Layer 2 of a small transformer language model trained on English Wikipedia (10 layers, counted from 0, width 96).
A neuron's activation on a vector x is ReLU(gate . x) times (in . x), where the dot is the dot product.
The model reads these tokens: " particular" "," " the" " fed" "eral" "ists" " w" "anted" " to" " cre" "ate" " a" " con" "stitution" " without" " cl" "er" "ical" " influ" "ence" "," " where" "as" " the" " central" "ists" " le" "an" "ed"

The vector x that enters this layer's MLP at each token. A number n stands for n times 0.034.
0 " particular": 27 14 -29 -6 -16 -60 8 33 -30 15 -9 -38 -45 27 13 48 -27 -14 9 19 22 15 17 6 -8 -57 18 10 6 -53 -1 -17 -26 17 -57 -16 19 -20 -37 47 0 -49 -4 -9 -5 -7 9 -15 12 -29 -20 -5 20 15 0 9 9 -19 -36 23 -15 34 36 2 48 -1 35 -21 -8 -33 -2 9 9 19 26 -27 -1 22 24 -8 -10 26 0 2 -47 14 3 -5 11 -7 -17 -3 -17 20 -7 -4
1 ",": -44 13 -1 -13 32 -17 -9 26 -5 -17 -8 -15 -9 30 -2 46 -66 1 -23 18 6 -13 19 -3 -14 -13 42 21 8 -11 -22 -3 17 -3 -42 -20 64 -5 -7 35 18 48 -34 7 -31 -12 -12 -14 -51 -19 -35 -1 4 -29 -15 25 17 -36 -43 12 9 0 4 -11 33 23 37 -50 -58 -43 12 5 11 27 5 -7 16 -5 -24 28 -44 10 2 0 -3 5 15 9 -8 -23 -17 -8 -12 11 -32 7
2 " the": -26 -23 33 -48 15 3 1 17 -52 -1 3 -10 -61 11 -11 9 -4 8 18 2 5 19 5 -17 -11 -4 17 -16 -26 7 14 2 4 -28 -14 3 15 -7 -31 46 72 8 -1 13 -8 -2 -7 -14 -19 -33 -55 31 -6 0 1 3 42 -52 -44 4 -27 -4 -1 6 1 56 0 -26 0 4 20 29 20 17 -4 5 50 33 1 13 -14 -1 12 8 40 -3 33 -11 33 20 4 7 -14 33 -27 51
3 " fed": 32 30 5 12 -36 -11 -7 61 9 -6 -12 15 1 1 30 42 -25 0 14 11 2 43 -38 -38 13 -26 -6 -24 -18 -10 2 -40 -8 -5 -48 -24 16 -21 -19 16 -4 -2 -14 11 20 25 33 -21 -11 -19 -17 -11 1 15 -24 0 1 -47 -68 33 0 -25 35 31 28 -7 21 -49 -49 30 17 39 11 4 -2 -4 15 33 26 20 28 -11 -5 3 0 8 -20 44 27 22 -4 -25 1 5 -24 20
4 "eral": -11 -19 3 -6 4 -8 -22 23 -9 32 38 -5 -38 25 5 17 35 11 5 40 14 24 24 -1 48 -27 -35 -6 41 3 -41 1 -14 -38 -46 -27 7 39 19 36 4 5 7 18 34 64 7 -21 7 -22 -25 -46 -53 -5 5 -10 27 -10 -52 22 21 4 59 -16 13 -29 21 -7 -24 -4 -2 19 5 20 42 -45 -23 26 19 4 -35 -6 -25 8 -44 2 -12 31 27 8 -5 -2 -4 -8 -7 11
5 "ists": -43 0 -12 18 -6 34 -5 5 60 8 -13 -3 -24 -4 26 81 -32 3 -11 35 -37 10 -19 -32 -10 3 -8 -20 30 -7 -26 -8 -6 -38 -49 -3 23 3 -16 1 -3 -12 17 20 29 29 12 -62 1 -4 -57 -20 13 -4 -13 -22 17 -39 9 49 -9 6 9 47 14 11 17 -33 4 -15 26 2 13 -9 50 8 -9 18 14 3 -24 19 -38 12 -30 19 -9 9 -8 -17 -23 -10 -20 -1 -16 -10
6 " w": -33 -2 -41 -7 -8 6 -11 -3 14 -30 20 -12 -51 41 -28 3 -9 -7 -7 28 23 46 -42 -13 3 7 -19 -6 4 -33 -9 7 45 -15 -35 -48 11 -21 -1 0 -4 -7 -4 -16 -17 11 -6 -37 -6 1 -22 48 5 -12 5 3 20 -19 -20 -10 -22 -32 18 -5 43 29 41 12 -27 -50 31 34 -24 36 4 34 14 -5 25 -10 -30 6 -18 -1 13 17 -46 26 22 28 -46 -13 -12 44 -12 -8
7 "anted": 0 32 -48 18 -11 -21 -38 7 37 -2 37 -25 -53 22 16 -9 -36 2 -8 -1 -5 13 -48 7 10 -14 -9 1 0 3 -11 -46 -60 -11 -34 -11 -10 -2 -32 -2 -22 -10 -7 -3 6 4 -5 12 -20 -9 12 -20 -9 -26 -38 9 23 -39 -9 -14 -18 -43 11 -24 47 -9 20 -38 -23 2 9 4 22 -14 38 -7 -6 22 -13 20 36 -7 13 43 -19 -31 -6 -20 1 31 -64 -13 -17 20 -17 -11
8 " to": -12 39 20 14 -24 -25 -2 29 -22 -9 19 -34 -46 20 -27 29 -20 -16 -11 -2 -5 13 -44 5 15 -22 20 -8 -13 -21 -8 -7 12 -20 -28 1 25 4 -21 -18 -20 -12 -32 19 15 37 -6 -2 -42 18 19 -15 -31 2 22 -25 35 -9 -15 44 -22 -15 20 26 35 64 21 -27 -3 -40 19 9 22 -20 13 -6 0 16 -9 22 -27 28 -33 41 -15 21 14 18 5 31 -33 -24 5 14 -58 -15
9 " cre": -10 12 -33 -9 -10 -6 37 29 -1 15 -28 -25 -63 15 -8 -19 -14 17 -14 20 45 9 -8 -11 14 -28 -3 -40 -17 0 6 11 13 -3 -21 20 -22 -63 -13 21 -21 -50 1 -5 -14 -30 4 -45 -25 3 -32 31 5 22 -6 25 -19 -51 -39 13 -22 8 23 -19 18 0 25 -2 -49 11 -25 -3 4 -26 18 5 -5 27 54 18 7 -15 -8 -4 -24 -9 -35 -32 32 -4 -60 -37 -15 -29 -25 10
10 "ate": -18 -7 -14 -4 35 1 -2 21 -31 -27 21 -4 -49 17 22 7 -21 -18 -28 16 -47 36 15 16 -23 -26 0 8 41 -54 -41 -45 -13 -12 -21 -16 4 0 -27 38 45 37 7 7 -38 -25 9 11 -11 24 -16 -9 -20 10 8 11 13 4 -60 26 -1 -25 39 -12 12 -2 35 -25 22 -32 6 9 19 -13 52 -18 -16 3 -8 51 -12 -3 -22 25 -20 -8 18 -10 28 25 -39 10 -10 -1 25 -20
11 " a": -18 -21 27 -43 -13 20 8 10 -15 12 16 -8 -70 23 5 -17 -2 -24 21 6 4 24 -35 -10 -29 -44 8 -37 -5 5 32 -1 19 -18 -36 -19 13 1 -39 41 30 -41 -9 -19 -35 12 -29 -23 -5 12 -22 31 -27 21 -16 -3 22 -36 -35 19 -22 -10 22 6 33 38 -1 -8 -40 -26 21 26 7 45 0 31 8 19 -20 30 -56 14 -10 3 -4 12 36 6 19 26 -1 23 15 11 -35 5
12 " con": -36 -41 0 4 -29 -30 3 14 0 -16 -44 -22 -34 44 -27 -3 9 -7 -16 15 2 1 -13 -30 -14 -19 9 -51 -29 -6 17 -24 6 3 26 -22 -41 32 -6 54 17 14 1 -36 -5 -13 21 -10 -17 -2 -59 31 -39 36 22 -22 -28 -29 -27 -28 10 5 17 -1 11 9 -8 -18 -41 -3 -13 19 39 -20 -1 13 18 13 38 33 -45 -15 19 -3 -51 14 -12 -21 22 14 -17 8 -2 -5 -35 -26
13 "stitution": -12 -3 1 21 -43 11 -43 27 19 15 -6 15 -25 9 -10 37 -61 -25 2 42 -22 9 55 -18 -19 -22 -19 -3 31 5 -13 -6 -7 -11 -35 -39 22 -32 -21 22 8 33 60 -5 -25 -13 17 -11 -3 20 -44 -14 -35 26 -5 -11 8 -20 -46 33 4 -11 12 15 -8 3 9 -16 4 -13 4 14 26 -47 56 8 -20 35 43 40 -18 3 -21 -8 -37 19 0 -16 14 -24 -29 15 -4 16 -23 0
14 " without": -10 10 0 -26 -25 -27 -18 27 6 -22 20 -16 -59 -8 11 26 -21 -20 13 17 -10 9 -5 27 40 -10 1 -17 -38 -18 29 -18 -15 -3 -3 -29 20 8 -43 43 -15 20 -35 -1 21 11 -9 -44 -31 -12 8 2 -23 8 1 -6 29 -36 -36 27 -28 -17 36 10 49 20 -5 -26 -13 -19 -13 -7 16 8 1 -4 6 22 -11 39 -4 8 10 20 -23 9 18 8 32 42 -10 -22 -33 -3 -77 -30
15 " cl": -23 -5 -5 11 -1 -29 -3 -12 3 -19 -4 -44 -35 7 -53 -32 -19 -16 -23 5 16 48 -29 28 11 30 49 -8 6 -26 -2 -7 48 -5 -9 -26 -15 -40 -7 32 -4 -16 45 19 -7 -9 3 -22 26 -4 -38 31 9 24 -46 28 -18 -11 -28 14 -10 12 -10 30 -14 -9 -19 -14 -40 -35 11 34 17 20 -35 12 29 -3 37 -5 -22 17 5 40 -15 -7 -31 -1 40 8 -7 -19 -14 -17 -4 -3
16 "er": -26 -21 -16 52 -28 -54 8 13 36 10 -23 -12 -32 16 16 7 -13 -1 -16 14 -5 -16 17 34 -15 -32 10 -11 25 4 38 8 -5 -31 -7 24 -12 -48 7 36 31 -23 5 5 -39 -75 -4 -9 -12 -21 0 -22 2 -21 -51 -15 -3 7 -55 7 12 47 -31 -21 32 7 22 -18 9 30 41 12 -9 -5 50 0 16 -28 6 11 -36 -2 43 13 14 -47 -16 7 9 0 -42 3 8 -22 7 2
17 "ical": -8 -20 -9 23 25 -10 -25 -38 40 -10 -19 -15 -13 1 1 38 -36 -2 -31 -6 -5 20 47 0 4 -17 -49 -15 27 -2 -32 7 -21 -38 -50 -25 15 2 -22 47 41 -13 10 -13 11 0 -15 -33 -20 -15 -20 -17 14 15 -10 -6 -8 -21 -49 46 -43 18 42 6 47 -4 6 -32 -2 -7 5 -6 34 -11 39 31 -2 31 22 60 -10 3 17 13 -11 -6 -14 20 -1 29 -6 33 -7 9 -39 -21
18 " influ": 16 -9 -7 -20 -32 -10 -28 20 -2 -10 -6 -24 -4 1 -3 5 -48 -12 2 2 28 10 0 -32 11 -37 4 -25 15 -29 6 -36 -7 -20 -73 -11 -9 -17 -16 37 -22 -39 -17 24 29 -7 -1 -45 -24 -24 -25 33 -10 20 -28 11 38 -15 -40 36 -50 43 21 22 19 8 -31 -12 -25 -16 -2 21 36 -25 -7 -3 5 13 28 32 -30 16 -9 8 -35 -36 -20 -14 15 -29 -43 -35 -30 5 -13 6
19 "ence": -10 13 -25 11 35 17 8 14 -33 -4 18 -16 -16 16 11 34 -50 -1 -15 22 -37 -5 22 34 2 0 -20 -5 59 -12 -17 -18 -33 -17 -53 2 25 -56 -10 48 -13 21 -5 -24 -21 19 10 -35 -20 -24 -11 -7 -29 -13 -17 -9 -4 30 -66 10 -33 -16 64 -3 -13 -4 28 -6 27 -35 -5 8 20 -15 57 -22 -18 6 25 32 -53 23 13 1 -29 -5 12 10 18 6 -32 -19 -14 8 10 -33
20 ",": -50 -1 -11 -1 28 -20 5 19 24 -24 -8 -6 -28 9 -9 26 -70 -16 -19 9 3 -24 4 -9 -8 5 41 16 24 -7 -9 -6 13 -7 -40 -15 67 -11 -10 39 -3 40 -44 3 -5 -16 -17 13 -60 -31 -26 -12 -13 -16 -10 13 20 -52 -41 25 13 -14 7 -10 2 30 35 -48 -63 -38 21 -6 28 -5 3 -7 6 -6 -14 11 -38 7 -7 -6 -2 25 11 3 -20 -16 -13 -9 -13 9 -40 5
21 " where": -27 18 -19 -28 -34 -23 3 42 12 -15 -5 -13 -76 18 11 19 -48 -16 7 17 9 1 13 7 15 27 63 -4 -55 -22 29 1 12 11 18 1 31 -30 -33 53 -10 2 -14 35 -21 -15 10 17 -12 -2 -11 -15 1 -15 15 20 10 -50 -38 0 -21 -43 23 22 18 13 49 -15 -53 -12 -13 2 25 -8 9 -24 6 11 26 27 19 -7 38 6 -18 -5 21 9 -7 12 -14 -38 15 30 -31 -17
22 "as": -31 -15 12 -19 0 19 9 22 5 21 5 -6 -27 0 25 39 -22 -26 -14 11 11 24 -16 7 -79 31 25 0 31 -20 -39 -6 45 -6 16 8 -1 -20 -30 9 28 9 1 5 -28 -30 9 -37 48 -3 -63 -42 1 21 8 -23 -9 -28 -22 -23 23 -19 -12 10 8 -3 9 -17 -18 -17 5 12 38 50 38 -39 -1 16 -15 35 -12 -36 25 8 -25 -27 23 2 -38 -4 -43 -27 -5 -8 -9 1
23 " the": -27 -24 32 -53 19 -9 9 21 -35 10 11 -16 -76 27 -12 8 -3 18 19 2 10 38 -7 -13 -12 -7 12 -25 -10 14 17 -2 13 -25 -12 0 11 15 -35 30 59 2 -5 -5 -1 -4 -10 -8 -14 -28 -42 21 -4 5 1 4 54 -58 -43 -9 -17 -4 2 5 10 44 4 -21 1 -15 4 21 23 11 5 23 34 43 8 11 -23 7 14 4 45 -3 21 -2 37 15 5 22 -14 32 -30 54
24 " central": 24 3 -6 20 -33 -27 11 55 -8 -18 10 -14 -23 24 4 37 -30 -21 27 18 24 24 19 -9 23 -9 11 15 -10 -62 -8 -27 -10 -13 -38 -36 -36 -13 -4 44 26 -13 1 -23 -3 53 26 -14 -5 0 -12 -6 -23 15 -2 19 -7 -19 -96 7 -15 3 27 20 33 -7 -5 -29 -38 4 27 13 33 15 12 -2 10 42 28 5 24 -10 0 26 -2 -11 -13 21 8 36 -24 29 2 22 -26 23
25 "ists": -54 10 -12 32 -15 27 -16 4 25 7 -15 -12 -32 -14 25 85 -48 9 -13 26 -39 10 -16 -42 -37 -1 -14 -25 20 -15 -33 -10 6 -42 -41 4 10 -11 -13 10 1 -24 30 -10 13 42 3 -54 6 -3 -49 -23 21 7 -30 -13 7 -22 -7 44 17 21 5 46 24 3 28 -31 4 -15 13 11 8 -13 43 11 -3 16 8 -3 -7 15 -31 5 -20 -3 -10 3 -21 -9 -20 -16 -14 -5 -19 9
26 " le": -28 -23 -41 -7 -13 3 -34 -4 12 -28 4 -39 -64 8 -1 -23 4 -4 -13 -3 12 14 -28 13 -31 -12 5 -7 -21 -15 52 5 13 -36 -20 -16 -19 -1 8 17 1 -3 -29 22 -20 -13 -9 -50 -36 25 -57 27 5 8 -10 -9 -3 -36 -28 18 -42 -4 51 -4 14 35 3 3 -32 -28 13 45 49 -23 -14 4 12 -2 13 65 -9 9 -6 -9 -25 -9 -19 -5 39 -4 -32 -26 42 -20 -43 20
27 "an": -15 -14 -14 22 11 13 9 42 33 9 18 8 -53 -37 -5 15 -29 -42 -30 4 -17 22 -35 24 -37 9 36 -23 -25 -12 -26 -1 11 -5 5 10 -4 -56 18 27 64 32 -13 27 -47 8 -4 22 -18 15 -22 -14 -20 -8 -15 10 1 16 -19 -24 23 -13 39 -20 1 27 20 15 4 45 27 -2 12 -17 46 -38 26 0 -15 64 19 11 -15 -22 -14 -2 -18 -7 -5 33 -15 7 -22 4 -34 -39
28 "ed": -10 -43 -18 -17 17 -30 -7 18 -5 -29 10 1 -70 -23 -6 36 -25 -9 -35 1 -46 41 -44 14 10 -2 -7 7 13 -6 -46 -46 -24 -15 -30 12 6 -25 1 -25 -14 -9 -11 26 15 43 -10 -36 -22 -34 2 -30 -30 1 -37 12 -2 -23 15 41 -16 -7 43 -7 20 -20 1 -17 -16 -9 -3 -10 27 -4 26 3 21 1 18 43 -2 32 -9 36 17 4 -26 20 -14 44 -52 3 2 17 -10 -20

Each question shows the input weights of one neuron of the MLP. A number n stands for n times 0.0041.

n205 gate: 18 -9 3 -22 -36 -14 -3 25 -28 17 -18 3 12 -2 21 -3 15 10 -1 2 10 17 13 -38 13 -8 16 14 5 0 14 -12 4 -18 37 -8 4 -7 -19 1 12 -30 10 9 30 33 17 12 24 -15 39 -37 15 7 15 0 34 -9 30 -13 9 41 50 33 2 -9 -1 18 -11 8 -26 -18 15 9 4 -34 -12 -8 -7 0 28 9 -11 29 27 32 -17 12 -42 7 -44 35 17 6 -6 -2
n205 in: 8 -21 -21 13 9 17 27 1 3 -15 28 30 -37 -5 18 -5 27 -22 34 -48 -6 17 -4 -2 52 23 10 31 13 21 15 1 17 -14 11 -1 31 -15 -7 -1 19 -25 -43 -28 0 -6 32 -2 5 -18 12 7 58 2 -3 12 37 -4 19 15 13 1 -2 21 -25 13 8 -1 3 -23 15 16 0 -23 -5 28 -19 1 13 -40 -21 0 27 -14 5 -3 -10 11 -25 8 15 16 34 19 -3 -24
On which token does it fire most, and how strongly? 21 " where", at about 0.13

n10 gate: -4 -2 21 18 3 -24 -10 -26 8 3 16 5 13 54 13 -6 -6 17 12 21 -24 -7 20 -26 20 1 -37 -11 -21 -10 20 7 13 -6 7 1 24 -14 18 -57 21 -12 28 16 -22 -11 -15 19 28 -35 -11 31 11 -8 19 0 25 -7 10 -19 -25 2 -27 2 -1 9 4 5 20 -22 -8 -19 7 10 -30 33 -6 -2 20 22 -13 -20 3 20 -14 8 4 1 -19 -8 -22 3 2 -2 10 26
n10 in: 9 -11 19 10 24 -41 -24 -9 4 -6 1 8 12 11 -18 16 -8 12 13 -6 -9 30 26 -28 -25 -13 38 -29 -36 17 -17 1 -31 18 -14 41 4 -3 7 -33 -4 -24 -11 -32 -1 6 21 -11 -28 -21 -15 -21 8 -26 -2 -7 4 -10 -12 -12 23 17 2 37 8 -8 1 -4 -24 3 25 -13 -1 11 4 -10 -7 -4 -34 7 -38 5 -38 -6 19 -23 -14 -7 29 7 -11 8 0 12 -15 -33
Its three highest activations, in order, are on tokens 23 " the", 2 " the", 16 "er"

n180 gate: -20 -24 -25 -28 47 -5 4 -1 -17 52 -13 -2 3 -36 21 10 -30 -22 -10 -1 -22 15 48 -2 1 -1 -20 42 18 -6 -14 -1 -10 -15 -14 17 15 -12 6 -23 -7 2 16 -29 26 -10 -32 -5 -12 -29 42 17 32 29 20 18 -5 18 -29 2 22 8 4 -27 7 -42 27 6 32 -1 3 -14 37 -4 -21 -5 -5 -6 -24 40 -27 6 12 6 9 4 -29 27 2 26 39 0 -14 20 5 1
n180 in: -16 2 -37 -49 41 20 -9 -10 13 13 -11 -22 9 -9 26 -4 44 9 -28 28 2 14 -8 -8 -7 -7 -7 41 21 22 -8 -19 -33 23 -13 -23 -18 21 19 -16 -23 -5 17 -21 -10 11 22 36 -59 -17 -17 -13 -31 32 -15 -28 -15 4 -21 -11 -10 2 8 37 -10 -14 -9 46 -13 -18 28 -37 -6 13 -21 6 -12 -1 -3 -8 -6 23 24 37 -13 19 7 -10 -9 -22 -21 -59 -58 10 -16 15
Its three highest activations, in order, are on tokens 19 "ence", 28 "ed", 4 "eral"

n120 gate: -7 -21 2 -31 15 45 -6 22 -10 -21 26 30 24 2 5 -15 1 15 -11 -32 5 -9 4 7 -21 -8 5 14 21 -2 -46 -38 -14 11 28 -20 -2 -21 14 -15 20 -7 47 22 27 -54 -58 -13 -30 -7 13 -8 1 -15 8 52 22 -23 22 10 17 -15 -17 19 -26 3 -10 -23 -20 1 13 -19 -40 -51 -22 8 3 10 5 36 -4 -22 21 -13 32 -17 -21 5 2 -9 22 -33 -7 24 21 1
n120 in: 11 11 -27 3 11 -5 -12 -9 -1 -53 10 1 -17 26 4 -25 -36 -9 23 -26 -14 -38 21 33 -55 20 5 24 -22 11 3 36 -35 9 -22 15 20 -6 -4 3 14 -36 19 -4 -4 -10 8 5 -19 -24 7 -54 -11 -10 4 28 19 38 -14 -2 -23 -3 -3 -7 28 -11 6 7 -6 -5 -14 16 -24 11 -2 -10 10 1 -10 -34 -10 -8 15 4 -22 -26 -42 45 36 9 4 18 25 -11 14 36
On which token does it fire most, and how strongly? 1 ",", at about 0.12

n199 gate: 6 17 22 12 -26 4 -33 -27 -4 -10 -39 14 5 -24 -25 8 22 12 -1 -59 -23 -2 2 -3 11 3 12 -29 11 -4 7 16 26 -21 -5 6 -6 33 -32 -6 -21 -15 -9 13 -15 -21 18 2 17 47 4 0 8 -10 -30 -8 1 -11 30 4 -17 23 16 -10 -7 27 -4 3 12 1 -7 -28 22 -28 24 14 10 13 -4 20 39 -9 38 -16 18 7 -7 16 -15 -45 -22 11 16 55 -26 -30
n199 in: -10 -2 -21 -6 28 -1 -21 5 -23 -2 8 5 23 -24 -8 -36 -2 4 12 10 -2 -38 30 -12 -15 -22 -50 21 -8 19 25 -6 -13 -19 -29 38 3 33 12 34 12 -18 -13 -8 -1 -2 -2 5 32 1 -16 12 29 32 35 -3 17 10 -19 11 8 -2 15 -3 9 21 17 11 7 -27 18 8 2 -5 -17 15 -4 -31 -10 -14 -9 -6 33 -14 -1 -1 -11 9 13 5 19 -5 -4 -35 -27 -3
Which token does this neuron like most? 17 "ical"

n14 gate: 8 10 25 4 16 -8 2 -39 14 -6 -13 13 -11 14 25 6 28 -22 15 -14 18 -36 6 7 27 3 -21 5 -7 8 -1 55 -6 -7 -16 9 -1 -5 21 32 7 -11 4 18 53 -10 -23 15 -21 4 -14 35 30 22 -22 -7 -2 -21 4 13 -10 18 -17 -11 17 2 19 -14 15 13 -9 19 -19 1 1 -8 -36 -13 6 33 24 -35 2 18 11 -30 35 18 53 -37 -31 24 -15 18 5 -1
n14 in: 25 5 34 4 -6 18 4 38 -32 -3 -10 -7 13 -19 11 -8 -4 -14 -30 -10 -14 18 -1 6 9 -30 -9 -39 26 -4 10 -10 50 17 -9 15 19 -13 7 19 1 -9 -13 -10 -6 -2 27 1 1 -25 10 -4 16 -7 -20 -22 -1 -1 2 4 0 48 -1 2 -15 -21 24 28 -2 -26 -26 -24 -20 1 11 34 12 19 -15 -11 4 20 -2 -31 -8 11 -33 -44 -4 -1 26 -44 50 -18 -36 22
Its two highest activations, in order, are on tokens 9 " cre", 18 " influ"

n217 gate: -5 33 -22 -33 -4 -43 8 8 -16 -25 7 -3 0 -5 17 22 -18 9 -22 6 -6 4 -8 -22 16 3 11 27 -3 16 -14 -2 -19 -7 20 -22 -5 29 11 -11 3 6 -34 -17 7 -48 -14 12 8 4 -28 -5 22 37 1 29 -15 8 1 47 14 -21 -7 17 -17 0 22 17 30 2 -4 6 -26 -12 -11 25 -27 -6 -57 0 18 32 5 -4 11 -26 -14 -5 1 -28 -52 -5 -1 10 -1 -56
n217 in: 1 -7 14 27 32 1 -44 16 -3 -35 17 11 34 14 24 -14 -6 -52 13 39 -13 3 -12 -56 25 1 6 -5 -18 17 23 -40 -3 -5 33 -34 43 10 16 36 -13 -15 -19 -17 -9 21 14 -12 10 -13 11 -33 -9 -16 -5 17 -5 17 10 17 -3 -9 -5 13 -1 -45 8 25 39 16 29 22 -36 -31 -32 -17 -14 15 -32 -34 13 5 4 -25 23 -15 25 -13 -1 3 -33 -11 -8 9 -9 -23
Which token does this neuron like most? 7 "anted"

n240 gate: -34 17 14 8 -25 -15 5 12 -12 29 -1 -5 -2 -12 -9 -18 -11 -12 -5 -14 31 -16 -8 -1 11 13 1 -17 18 0 -10 11 -12 -2 -17 18 9 25 -30 33 16 -3 18 -27 -1 -15 14 24 6 2 44 -4 -10 21 43 26 -10 19 -29 1 -31 10 4 -2 -33 -27 35 18 7 8 20 -47 -9 -2 -3 -18 23 -38 -1 -16 26 16 -10 -24 2 3 -9 5 9 32 39 -25 -11 -19 -5 3
n240 in: -23 28 -12 26 -28 3 -15 21 -2 6 7 11 -29 -16 2 -8 -28 -11 -29 -20 -49 14 21 30 -8 13 9 -22 29 -8 -6 23 -5 -4 -1 -28 -15 22 -6 -15 5 49 24 -5 1 -21 -18 36 -4 28 1 -18 13 11 -17 -33 5 17 -8 -12 22 13 9 23 3 14 38 34 15 8 -4 14 -13 36 2 5 9 14 -15 21 -25 6 23 -17 -6 1 1 -22 8 -7 -8 -13 7 7 -34 1
Which token does this neuron like most? 27 "an"

n211 gate: -11 19 23 10 29 -2 -4 12 29 -3 8 22 22 4 9 -2 35 16 -4 2 -5 2 35 -19 31 -23 -2 -31 -2 0 -24 20 18 -43 17 4 11 16 -22 -18 -13 -3 -49 5 -18 -12 25 -13 -11 -10 -17 -3 9 6 -20 -6 7 15 17 -11 -19 -13 -4 -8 6 24 -27 -9 22 15 1 -36 -9 3 -12 22 -10 21 21 1 -5 -19 4 -11 35 -10 -15 15 -16 6 9 12 13 27 -2 30
n211 in: 3 7 -4 -3 -43 -12 17 13 -36 12 -26 -9 -8 -9 -18 -2 2 6 15 15 -18 -10 -10 14 -5 10 17 14 24 28 23 2 -31 17 -32 -2 -13 -4 20 15 -2 6 23 -3 -20 19 -39 34 0 16 -12 -1 8 -17 14 37 17 -3 -40 -2 1 -27 -15 -3 18 -16 25 28 -31 -6 10 43 -17 13 14 1 12 -29 9 8 -10 -5 24 7 1 -8 26 -3 24 -19 32 20 15 -40 -28 -32
Which token does this neuron like most? 23 " the"

n225 gate: 7 -8 40 -29 15 13 7 -24 -43 -16 -6 -25 16 -4 42 -23 4 1 12 15 -14 -12 12 -45 -25 -7 -9 2 -10 -20 -26 -41 16 4 -18 26 -21 -12 22 -16 -1 -32 28 -20 36 -18 -10 34 -7 -18 25 -15 7 -9 29 52 5 4 -39 5 15 10 4 -24 11 -2 -5 -20 9 -19 19 0 17 -5 15 17 1 25 1 7 15 -12 3 -13 20 13 -39 -25 22 7 -4 28 -10 13 11 -17
n225 in: 0 28 -18 8 -1 -14 31 -7 -13 15 -1 -35 37 -11 -1 -12 -29 -10 33 10 25 13 39 -25 11 -18 28 -12 -27 6 21 -10 16 19 27 3 -4 12 -43 53 -25 1 23 -6 -15 -1 -8 24 9 43 -51 -5 -14 8 -25 4 8 -19 -3 -10 4 7 1 24 -16 -15 5 10 -13 0 24 37 -21 31 8 20 -40 9 32 -28 -25 -6 -28 11 -26 -13 -13 -36 -10 -11 -5 -17 -7 26 11 -7
On which token does it fire most, and how strongly? 24 " central", at about 0.66

n29 gate: 14 10 -32 -4 -10 -63 5 -23 -3 -9 9 -1 8 19 -2 -7 -13 -5 5 -25 2 -13 -4 -23 -27 22 -36 -20 22 -7 -9 14 -21 -32 0 -5 17 25 -38 7 5 15 4 8 -31 -18 -26 -38 34 28 -7 12 -3 5 -12 13 -18 29 11 -13 20 -16 -29 19 -21 -9 28 34 18 7 12 -4 -13 36 -13 -15 -48 -29 -26 9 -38 3 -16 2 10 1 31 -8 -21 -8 14 20 2 -17 10 4
n29 in: 20 -4 18 -1 4 12 -24 13 51 13 0 -4 -3 -2 2 -11 15 -1 9 9 9 5 24 0 -17 12 11 19 23 -6 2 -6 23 -7 11 43 3 -17 10 48 5 -21 -4 -43 -5 28 -9 -29 -46 39 -2 -21 -8 4 -21 25 -5 -3 20 -11 37 -13 -15 -26 -30 -17 -5 32 -1 15 -6 7 -16 -8 -21 -20 -10 17 -9 25 -53 -25 18 -21 -14 -27 26 10 -9 32 26 -9 7 -40 8 1
Its two highest activations, in order, are on tokens 22 "as", 16 "er"

n215 gate: -3 7 23 -19 26 -3 -17 21 -9 67 -23 -5 28 24 -4 19 -6 -11 -17 15 -1 -8 11 44 -1 -9 2 -28 12 -8 -14 -23 8 14 23 -3 15 24 -11 -24 12 -22 28 -14 -7 -22 3 -1 12 35 -17 17 -20 42 2 -12 -1 23 43 6 18 51 -2 7 0 29 28 -3 8 9 -53 10 40 13 -21 10 -11 8 -11 29 -11 -4 -37 -15 1 -1 -15 27 37 -20 -14 1 25 -39 -7 9
n215 in: 0 41 4 -12 -5 -23 18 34 7 29 -33 21 -13 34 12 8 -15 19 -18 -31 -35 20 21 38 3 -29 14 16 -17 14 8 -7 12 11 -29 15 -12 7 -22 4 -10 -10 16 17 10 -11 16 -31 -29 19 21 17 32 46 27 -18 -6 -24 -6 11 -17 25 -20 -25 -19 -16 7 -11 18 -14 17 -18 36 -4 18 2 -2 -4 34 -39 -23 -10 -16 -8 0 -30 31 -13 -4 36 -2 -26 10 1 9 8
Its two highest activations, in order, are on tokens 13 "stitution", 9 " cre"

n119 gate: 4 13 -14 -18 -44 -24 21 -26 20 -9 12 -18 14 21 8 -14 11 -21 -21 -21 -10 -12 21 -10 15 16 25 -8 -13 46 -26 14 34 -13 0 0 9 -16 2 -5 21 -12 16 21 -17 2 -7 19 -21 -12 27 -21 -24 10 7 -24 -5 19 -1 19 1 23 -20 -34 2 23 -26 23 10 -21 27 -21 -16 -11 -22 -4 30 -5 6 29 13 9 -26 -15 26 5 -11 -30 0 8 16 7 -10 3 5 9
n119 in: -16 5 9 1 -41 1 10 -10 -29 5 3 1 -3 16 8 15 2 -4 28 20 14 -15 -17 -15 7 -36 38 7 -36 -29 32 4 -8 -13 -8 12 -18 7 -9 10 3 28 21 -8 32 21 15 -8 22 -13 -13 -8 -10 -15 7 6 14 -27 11 10 -30 -21 32 1 18 -5 -7 -8 -11 2 26 -26 33 11 -1 7 -4 1 -11 2 9 -3 -11 -1 -2 15 -11 22 -46 -29 -1 -14 11 -17 -6 17
On which token does it fire most, and how strongly? 8 " to", at about 0.23

n159 gate: -20 -5 -3 -28 -7 3 12 -46 -12 3 -34 3 4 -1 36 -13 -20 -36 -2 5 -16 -9 -1 -27 -22 -28 -13 -12 -1 22 -26 1 -12 23 22 46 -44 -7 12 -53 27 -5 -9 -4 44 16 23 -12 23 2 11 -29 2 -1 14 -6 31 -34 -6 -11 53 -28 14 -15 16 18 21 29 -27 -10 -10 -31 10 -18 -23 -48 10 -33 -26 -18 22 11 -3 -13 12 -41 -19 19 -41 -19 -9 -3 -19 -7 22 -3
n159 in: -13 10 4 -9 -3 13 -18 -21 1 9 -5 0 -7 11 1 -24 -21 -73 -33 -22 -14 -3 5 -22 15 -5 39 -24 -8 -19 24 31 -23 -1 41 22 1 5 -1 3 23 -29 6 -31 -8 -47 3 -5 26 6 20 13 21 -11 -27 4 10 19 13 -10 18 6 -78 -8 -19 -38 39 8 -26 -1 5 17 41 7 -10 18 34 6 16 -29 20 2 24 -15 -9 20 -15 20 -11 1 -3 31 21 10 -54 7
On which token does it fire most, and how strongly? 22 "as", at about 0.22